Layer 6 of a small transformer language model trained on English Wikipedia (10 layers, counted from 0, width 128). Numbers have three digits each and are written without spaces.
Take only the direct path to the model's output, skipping the later layers: a vector added to the residual stream pushes a token's score in proportion to its dot product with that token's output vector.

Output vectors of the tokens that the questions are about. A number n stands for (n - 500) times 0.0034.
" |\n\n": 399532589518460593620535540500475436523481507443564435588543573551379535545460556498426514404592628563454605634571479447535588455422378505446373409563439568489470449471512463684541557620464352482318535575388527562535457595371445502350439435481574637626604590653369584474634413462605398486500487439353640429524480584435565358465439540475709424697432546414487450556599497417469560488485
"able": 507413385288561530719552556503472608610361425497554466650512553468409436513491720514300416453396390704455500566519429481465402840425292563645435538746516544465488517456503563497658326424568632436427617309565458533437552543585550476426460436322532527672685565543344589409577464311597463479461423476551514423436437526488416469548426510558434687631318549486409551364380381628556509249276
"ur": 470474418619607455377627573464578369487675650381514560555487574399369515464426780425420553621619495491493554397471502700450401500466518388562424644619605429390539489502423486511448363526519592412585584403443416562545452536480471458500575542592559480389575630533407662543489525522707548467423531407613522502439640583452412526437452531548524640388444323415603466394485479467586461387564
" work": 409444409388587517473395642500533463534618496560536413489580371535459638658619490516465537560485556657457467507517493391505510511525416520509548588673520519554564527524528619543522401519451427418455506563539442451446525637435419533447629416525607675549531463514543589450411515414542668388528467466575500455426485461642540388583569507687536552439373593516447521435489516553530361378531
" it": 438438356413575445555480543561505575445464564580734390591559554500421558549396559628418458528441639622489567647622460545474465376465381465453471460578614425566432487544535653554388330458509546370419539416566485508461436586377526445567435374512391710500517507553514558401469451546450518571426497525513419395437575493528532375540414500608647439449395537479466727585447608531440555362519
"-": 541612400563556305433570509579506549519533411390400413510495416476544423465584421388492514666438428438498468509403465563616558539520352581513530528540493591476558538523457740425502420524486498545422566511614554460566464370477405392618459393462487444510392524527386651547523553483469519431469588459402551459407541530552520422494520457423414538472544414533563508462421433605531346601549
"so": 443387460283546646583454691369645599433405544383503236618704276554641457497589562635488533263389503672468384641646470444379662487584458648417515524443595461537385493529414609511556513415494450237668525563386413480378257624415566506556388544253387437667323636600503521372552547497507654271434479381485414457538427616484566447436433541551568515725504652434322477619544630506337464318411
" American": 437470443447470452519444656590365580511521493414549336594568467521607420570648589454516627433572586461450561653435470476556386530440415493570455564464689557624423582627515655590605396568447404396423537469544565422441467577568566455427484412548596484533646549479583503409373671524572551500547384467516479390377565449648517382544578512525550488672347710462387473556592565427541437468404
" War": 517285458393622609505434577594335484545487447500607447625486626577591606580469624427428415452518508522479549679464588514578449472541514568628474484645536260637557731573536596560498357463452524411652500542503679480461478702427594438409632507465521527568602542439474547395405444588640506339440426513487467542508286228583568403552550515575490516639316478500610571535468534549349616469343
"ill": 500535528582620337444547557527433420662608404606611552440607613668325485465415633564455424607472538387490586571626548477571430443662384391578485650482437438453564333500386598561566466566535388440491469490417425409453505434508674502586468437322505552551757545534493491479651545575545558574429454492520488510326685401670358497516576582485566592448330561541483427411482341419594443292428
"ik": 457554592401550621551415538571661561548556376550558459502582471571485517497556662460524548691612534513497647482513543399529514526562423378574427577438427355545558625432485672550523516599488631334647386459381578402333529582298672390491558502422563528593503625549382546509597540574469530485465483663423401618538500474448600483500494602540566720562424553505548518552493693478394531339356
"ower": 561444506438658345440578535495623483467662489507500503582420450301551464572500672551413429374634503546483393461586394497521505418427506444497491472587577354566541704505442575519511461567479472280516584674519503622524226522457580505661375408347624500570588659450435639364412420607617528420473280475425464371288451583361438439498588589721466662637420677583404703469446494455334591434612
"ment": 469414201425500554449550511692601637295692713592621534500592500563725802689333584796500357369553417591485563648438494420504559601309384380559407746496705541532574646537460480480344473468476486368496656464488332553508588797453465648377330577248535564678639521575449741435709529450541516372361500401415613493460395562424367492590597598665391592711273620540553738282421380625399590482585
"ily": 353395444440684531609428591424875608444438441479656562678661376372423592523583589786662426382479518661474643603500634547357735565507363361367450646536640339506504354616560622649608568524619545441492503506289627526334459465507497425573507520445485676524529642392488711347543415706604562281317512325437484503436573507696433428606620546660534653665301659445628696556629407342305493028539
"uary": 421428309416698477688401611609540323548492584490487596565647413577531772658595598363489519209398532586453519569417483554544327393478326722417325519635601547714602565627500750487320401560373370289365580373552314306544427677659466657373669450187392688549578672416274685288513624504720675309473223233482518587484411685542550347628454607590658537700424570489556738558615574354325656238371
"les": 449451507362645625595470608554455674542553560503641382503580590388506696570571647616382433428562589582495433718542547659411769487446542658452583662407609426443397656633624491574521416456452484423552557428561444619553571638560425497301426538421323784444591514424625631452416436635388440411343455414447473413510379375484450493436467692579553688656395357619419454301667661572380399112519
"olog": 341358610299539376467573477352603375406645425513441539606576306419566488688691490571584603666719650486481710605511405453644488422527281527616543582599612440621558440460414674412336503478595410386675497417393582434470466569421440353261485669414508636577583640548404675503580516388647601474645413665482417485345569509672421482552584562495712504453350522650385645409575557566422594276446
"ild": 329515373504617512487629506585664528513529449536584547762565465618575584583547652568558480489624562395494678689465411455469391599580497565531483491514453241457595513577295621574559407651588309345552557453391528368588546559397471572480537542366484640488727595254508598479427530625603346334411271421542321491421545432593518476507589626584489515403327639404678653398566567434492304355412
"ely": 372494358504657611666527616408487484508347481592674584556723573503453455597617417573596280556485552534490382690478503613500661474369442583599455503638569486626535357466532759444669473527291546301480396637578465532369309701381519350288500433467301542439590806380401568497611415413657472401541348256538564445384507618609432511613528544518632579407343616457446447584416580434387471246541
" film": 397366438411396450438317610585610491532550581567525413506575401610348571690552599590427608686613559485460623585372485366462390581433410545540480448668456481523460727492500683616463485620399377414703543631558633474411424552376483450375589328511502544721551504574510543417491441497558738377485319536574502461424500447514672392500615514673578575608445644583598445500536518498443401234569
"wn": 422490409440585611424755582469517321515704470553640397733689345525507596518601562643516420488523497524459660600704609444459525555427561678270524324444528567530311496418602692648463352431353359214356610461616331564410429384377445412572497509396621500552595629439587522447504643740753537329451449471447616347237423394520509249515490552636452660545260543518597480398530584340558510451614
"ember": 291398529533599399693564472436738795425573655374606415625660320686422493549727571452510752675390511479468371550482500479532484528526280394493457516504454401655455710528439458546621649450481315510455531416326383572364482481380470431369465525295723417426634588407187604361519562567686432476660530493659487413534401359531515508536636614760389652542404531394652574514639569446462535184562

Output weights of attention head 1. The head adds the sum of these rows, row i times number i of z. A number n stands for (n - 500) times 0.00079.
o0: 556516503451459401489537642598431565642328472495455451607333528585496505423599583438546388627518576216488429385619452560304543552471639423692261607776477677596411465517409310354522426704650482509257559487554513511642251521320571638392571409781383297509640258464611467476373492436455361531550326513842637522495453417690300536638487536472293265437258365441305297463582516511401358469475
o1: 653568323367689468348430324504642162570449425625475602396472379731641386468450377458592521524449170386483579393286483493547477493496510308667597437459457325489555453317523725680572458276599437435539482396376506660530711497725398762387481550652542417522432421438469472399373630633325578649682436499613387675634549524628563574502664397654455455306511390472507460384466601413428582448196
o2: 770465625392634379334525239781762397740688590305528522781430499354539425354585401542622317566551518429416547410479522316544416437513308523617451597364468541422694604516488571611638558481371538766592348402498618462724465481552402505625497399375554405471316561656542594548431696478453327261358468478613493606489543369537422562643557444539582410742500565583412462427419494532458405213504
o3: 528466649249421205422316384426435772623608552496483500493537368430491359451433404339654322605549411658423435577586357505348390622604563492354461750707560471532430619616487779503433417590555585353516513402431452318539542405467458355527495422818436430420663283433442160529432623450441470502406350412545569447617618694439423250454202148401236392460655380567542580410836436639449496452281
o4: 611485585560559438502491449494352570423428718306532590471412551278452381524528605329835367672369487358581553547399601734590586477597378553408523684570869361543496386611647601464467455524644470208635462475351590410426540620579434554254437380459480389309485429354521509250486509600377592542372335524574640488575434688611474456467653471592433553478423644490718530385645534516345652685394
o5: 499412666439520740535647674356577699541503307242493343410502547637404545306662481220540475418562470430616665319350567414554587249454503405525535462701523486339400432270790640762485386380351794506670495523645512503555323478518504462541567609578382457401417697476489643269378501510468437553520491485667409442630747425590635645406529506215323529592552459422568563364654529459421627713542
o6: 230622328380568225477417341511576378749526501367249481615482542621416514549615550557507466475430520392163643590541393465360566591729306428679463223535470388580485629365549572426550547462415447698316433492413400345275517498158343303536514559561604572335477573764617402352366316428408504634421557538724619525559552562377730515308569234472483363340565532402335765570633515517374590517467
o7: 592544303690384787639388512655474593399533776593544475454372380440608654641771874650602628506451397673311606505626386534541598294507491320551461651556643697313451282472459649405452446473555695411556492579295452440486328368765526551553468433506521530751393500598523400325494549604384555712477543578551434517342689705353446597425502384465380485436448380503679652453736441679553547359577
o8: 388386544609562492279565442595537267418459477557551523530450592635493505505649422557363503610513576528443280210301348636615600303529485521268519469651441460445668333739659580621539250324523528288391507448748446514602672568616273441438424584625423427726445681837570498774582484476443691425508669603436396342586467480463713286424594494436501323548548356577797245605500382480480526773534
o9: 537442222498782557291580295719590583372594616566618664578498525713685586575434571609386181589545349442652420435557329346615672635493573505680367485505473434385471561594686413303532399412410596304629687434564383378555525544298731490405390614440586515411661633541560487546357494409460465338550428401284701381629367492597380261520546189692402475694524577389517431591711390507353752562528
o10: 348415425798608493609571603451659433477448351524483291391441404589603596520346540645553657587496598431376506435646667498494378394528417608552540582638450544380730458453635481308365435540619302559389584492390443722532543330357491666386673569342658471511617513375447492449423775705430649359412408505307545520478519448411353195576437615632306513396477439571605640623498344514557485783577
o11: 400459488635384572474443455562719491316592525341555701646626588179426573462405408695411548582361559679351447504768522386568559545508306590533416377657495524461306403444656490593470441392858529432550508424400485621529449408577480653421490714582859535389569353502491419613455307474276602626272534520415582329695412488304485688460554520603596493508446483517668474499609521608663382498694
o12: 672541580648343507450642474505424480240424380377548513536380452605400450542390616316301744646433680731533531300580470454487735311583479479469638381409400578360542431459445444528326602533482338464623648456434433698747600676552793525630670484684510411429254693585595565232711531425562282574373578397530375645843382465451432616627526477659576539491666236562569474498402559584720517618411
o13: 289516553517267575343370543511508555503518394437558489627499629468498530555569368471537522553365428531531536514520496424464425547538435636641540659178563724337551563489475454653523631530412475481554524160330483436532517649416456468439374524407267438426651602435535607487468514532503493412453325402426611433647222397428584278371758600677370472569578314591676530755290413735626495622375
o14: 488352380465477429589366394488486704460574465533483707450636307562674587318472496576586649483639591348705619385370616515780459443303506279526555628637538302497449264506495402533443568355546333410639442450449666160631616646253533511452542670565715607416671536569526420578488530420560424501538448553530407596625579607584463656475730352636527293701659521401659630228289543624490504378659
o15: 702388514645520703474617436429449545368461502506428765379388459286425664543502546442379618347382388277584447587375344600151596425588288556359413484303464572368550388385392489422713425523613383349352441711591441498680355596397517548523280433633548528586385405437625505498420583467555606445554365431605249431507656501586535338343390608446365489235409647460461634575431343682392444357573
o16: 546632403426551568508469555507411451592584418573489387560576345434433497658755279643410652494542528460748594420516356534286471548525221385494700644466531436550584328520624433668542452688649597173470524678717436463559468664474466617366542479539576532530615570504464459401606659420451411655432539499621474571229241605369711442458561395547648469336555432515437446722218868693711591451206
o17: 672551539500199554512518496461446423441357497638421386423387710374623617505508508693621544445758521402649294619422588621468369604482531444574699504487449528577495423584686585661515731548480518497464448613186395595748427520635440586627509676315469666397452489278425524658363655417345363502531977491384506573567376592443639385338538426284561446601380571447466401491426161515701421627298
o18: 384426289529446644370578711683349606627721541484640440537641645576416440758615587493556440352410403532459515737646559518549314418413682538476542555527441221686315400455421648721431482563767505408279564615511544513505417538702471339477483365595478462366581481696658773596340172471505505599512614425549577506461526319489381298722438469658594358395445764459549358512472615565740587135465
o19: 335615570751353648239515701510661346603404641472341566530660314460439556360502483438619372514234518504459614636727592785590420293390340541540553531417585335645533690321437471371422589505769387396458506649514524644617544450539487431535412680537365655473611473589462540509579476562638557440598592545454200592705498706514644445581513586517680569536232533435418392422586420582503477558411
o20: 472408340438646477452350355544511687581589720605421617418758332578494380557508616835553713634403285660245220617430466629421612439705616509571591581623542700642318729432600545556543662353582580658187526316622445505393470446383591314423536534466619490632503500574639256516736484367455574404338585297757490525504406513719640570667455593462389512582490672796570594400467528410467552472355
o21: 618539615557517367571633460481393438455669458295761805632655709437427338284235422698379505173515533477297396357565500514494600428451357541539605439561679555506244329268421497612872447396559603373509472467483478646554571387473353537518529364506249636406511595658511679439635266471436369536339485551353320472627490574465444207299598822500557406533346397618555530485539524459584702659411
o22: 313635379654639580691288578609318580297607281507561579547421444510585427499572451402496477536584544608416420415626572411492621608521479433520504464443527387296349493584594514714569588595522486216510558737496533620727566370403274490602407384483584487524175519613682306536600750435528469596490397331579464457491331383349530622657510369474579204775259627565400282705592471505458519486530
o23: 450852403556472456461558395572578375403585573379493324606487316200526459579414611389317336312390281364441291330472584438684601893560498528403615502605470529407575462504588720482380372531476436704462443564506636599413288523418339245489268365552446558477549320567369514719502725519568384717581546365390329515436699533554438640604428603757420258485339546743511656479473593411348539510563
o24: 584406734559564380555553586428383651318351454536445382468589308373333578332328620463672443522370345568607649404521393509679361591281775568696459336340589569738428503561443583670393574306436655441334578697378443546538734598576489434635497523514883486251502634572494362592358626409322746494728500459668567697692471484542453595498582474508305542596482375407662413554414457403372664416458
o25: 498604493667400577574551507571346539587404484519525453471421356560516583733703456622583615536389707589216364462474414321608559501487579708659392323545637426716568463424497505560534479584503307662436493392614384547372409317464571636352439748293508789593170409525409375421544493227471594493425538400388415532553431741514551600618431640610495538575515435655420486586266373485420400517417
o26: 694447347376480308516414389592481338520621466640549569404302481471445400574398814510536422598457391633363692258545582556545515690726396518616294580594415517460739454294416370499508541485188550376445541440586539649482644604635558400568458620636419369306733418393591484518603470321604526322359476488605605541301549339559531510527485447465568468481552429302524306288404336596535557603585
o27: 559497478583696473383575432282647478542574420610553531607607447417559538558459403611540518497681483307296446452692389815451492546338576533377521528429399479722556555415796494283398308457583454541487601414620589558299414501760536477562544497559507688417645300612503424352432399371439276399487336502529651407290613493545670581339638726384763550647496436518379299406531577591573580384489
o28: 958380769614363743624531388370329628650332307437302512567451816617306450296409661533653563394348537451593535474418733362575406608660536401469532727584471463403354553600544499376655666409544486510586547330193633464347693727404478461626496552133500401417569638436613576751393585753657463519556549569611612588517347475366509519734487306325488719782360464404303359403597554656482386510501
o29: 568417585312424436509389402574445609482776488549488476682515406417739656660604614461438619516714747568316370452456485477510400543602238698482434570374535318401253592468726640146448523686564603748326432526325645651575421494381459499527420493571475574492509456562472678570477421681413585426522558515398530454219547415452710570573619344639553634387572381390525455486498592479350542261394
o30: 459800546495529545548511404537554374571560543581426395358467562485394610348392330405653473435571604416601462560363469380321451356581437363533381615422593454331361349521385484481571490594550540589221640458393347540437545623690612407378444693395665550700438554523508542693427501499616476532472533401291792500753615431359459555533488307536666589499436548433367341401438438309577534526589
o31: 684754432433650558554484558426222515462422775613560434361618606397622313270409577578447556706604459646344380565560542352264360319458564536462669360535482625484683502549753365310680406583490544475488506600310479555510550780579537350467326594470509473394602360464215556424572678270524668558475287397457328731587590535481593239630766715276763387378550498286477350485314511592542495353463

Each question shows a token from some text and the vector z that the head gathered there. A number n stands for (n - 500) times 0.0086.

" ": 524520468636508507470546396534498477432456509468467518489483522319435515491487503508420500468488
Which of these tokens does it push up most? " film"

"ran": 124558365310666461256594510562535432760527609537412827279419223378579354701417518246939560654419
Which of these tokens does it push up most? "ik"

"–": 548437609608447485530489477526481517482420470588357562541425553484419726446431576368616521526418
Which of these tokens does it push down most? "uary"

" and": 483385535544428399474551407487526419415333505539381532557458553391395591396502483455533524539490
Which of these tokens does it push down most? " War"

" ch": 490631546544570469533560551457517481302283491574530411504509604472375581397565495587339525361428
Which of these tokens does it push up most? "olog"

"a": 095572346300677460234603520562551427775525607546419848286422196372586349733406523223968572675416
Which two tokens does it push up most, strongest first? "ik", "ment"

"ect": 551644503475558492668488619472477478394556409660455292738789690583454526553580536540239193415913
Which of these tokens does it push up most? "ely"

"ak": 091573344299679460231604520562552427778525608546420851286422191371587349738404523221972574678415
Which of these tokens does it push up most? "ik"

"ts": 438596502426457499336520543371410553438449479468604597422535578436322483501686371642372482533517
Which of these tokens does it push up most? "olog"

"b": 589457510542689607307456277423247265686191820549497396192396485286404322820305725403685272540417
Which of these tokens does it push down most? "wn"

".": 576355667607389402540551506489537484487368417564385472548527589529375683407521590494640488533541
Which two tokens does it push up most, strongest first? "able", "ill"

" it": 459218570603474522416732406449571612308533463468464526715533565614367448612476463779472601401821
Which of these tokens does it push down most? "-"

"se": 607515534426489458378327654554494469614501522589462451369481562474508573409529601442345475554438
Which of these tokens does it push down most? "ily"

" l": 572420586481527495458470508521416502464438455617464443421463472528502592388533480458322567507433
Which of these tokens does it push up most? "ower"

"p": 552642503476557492666489618473478477396556409658454294735786688583454526553578536539241196414908
Which of these tokens does it push up most? "ely"

"ed": 629413463652588419473611574579421545436557480570367582469594716519562397200583552479576463601370
Which of these tokens does it push up most? "ment"

"up": 336564393418567511523536742473614354494237613407573325370507715449439740583645631519206576457732
Which of these tokens does it push down most? "les"

",": 349343516541460429472599460470481586442476379441462611600633516503421468459518486649353500478584
Which two tokens does it push up most, strongest first? "les", " it"

" pro": 413512436447514497423490614517463515488468505579530515445559600476541529509568396476379525486429
Which of these tokens does it push up most? "so"

"fer": 447414545486646235533428705589680580401560397412641482391611719386555510155768520649260528495504
Which of these tokens does it push down most? "ur"

" |\n": 565420625659404494531490442412444446365340492583393592503470656441399618548451561465557458483432
Which two tokens does it push up most, strongest first? "able", "-"

"===": 513514584594432390428528520560473676398565390393508511523532507372498415450446651685337570525542
Which of these tokens does it push down most? "so"

"ust": 559670604532759607300509560693598463381513490503550401579737461392386627202651457555189463436604
Which of these tokens does it push up most? "uary"

"5": 481425640650518487565528464556589525411401498553375536532474602511426706488468565352524518539458
Which of these tokens does it push up most? "ily"

" cont": 439389520528442231471533440661626409397572482578561283472560767387480487533447606456253385460564
Which of these tokens does it push up most? "ment"

"ers": 785497695422527440309361494593595627560434291690521506508752623641423626460589428607402471136389
Which of these tokens does it push down most? "ik"

"y": 118562362307668461252596513563538430763527609538413831280420218377580353707415518241945563659418
Which two tokens does it push up most, strongest first? "ik", "ment"

" st": 669586604343542365471269718329555497296500299523650524343400479472434715310701605671373624496437
Which of these tokens does it push up most? "-"

" of": 461314572545387445436473463540492470428411504490433549551438640443420592433529536482579479453425
Which of these tokens does it push down most? "ur"

" the": 381358324491430489465522559565407532445504407566612596661585457552524440487515391479395402539495
Which of these tokens does it push down most? "ember"

"cc": 328565400413568508523537752469623361499236606400578316371507729446442738587662642511203573449726
Which of these tokens does it push up most? "uary"

" part": 607396543675436506536421353483511489298465483672505444532387620568489440532516425670270454461423
Which of these tokens does it push down most? "ik"

" |": 479594564608525561395474470550478303401469587461505623477454404353458430500426500529616545508519
Which of these tokens does it push up most? " War"

" Le": 481712554337655449177513507468345402751529795526422687300298287237503449554398493364865411778520
Which of these tokens does it push up most? "ik"

"ters": 369696604472545461513535594479555467268137509514442381368649578569232627471603397641387418307430
Which two tokens does it push up most, strongest first? "olog", "uary"

" is": 451317446493524541515447513463489693263430377500474597806584448513533473550457604674456421435476
Which of these tokens does it push up most? "wn"

"ach": 464457397400685260538558476620436669386273645611472366334420416510430674523531388411259428542529
Which two tokens does it push up most, strongest first? "ment", "ower"

"The": 433432553638457407486675487462522697337601279309498495532598468429515452371467643736332603530664
Which of these tokens does it push up most? "les"

"ad": 457571629449376610531597495617249577478540508398424616460449614565488430314626508592436596553357
Which of these tokens does it push down most? "ur"

"6": 484354618672559432538537378483605513313442615538365409580589631513334703447398556451512520492416
Which of these tokens does it push up most? "ily"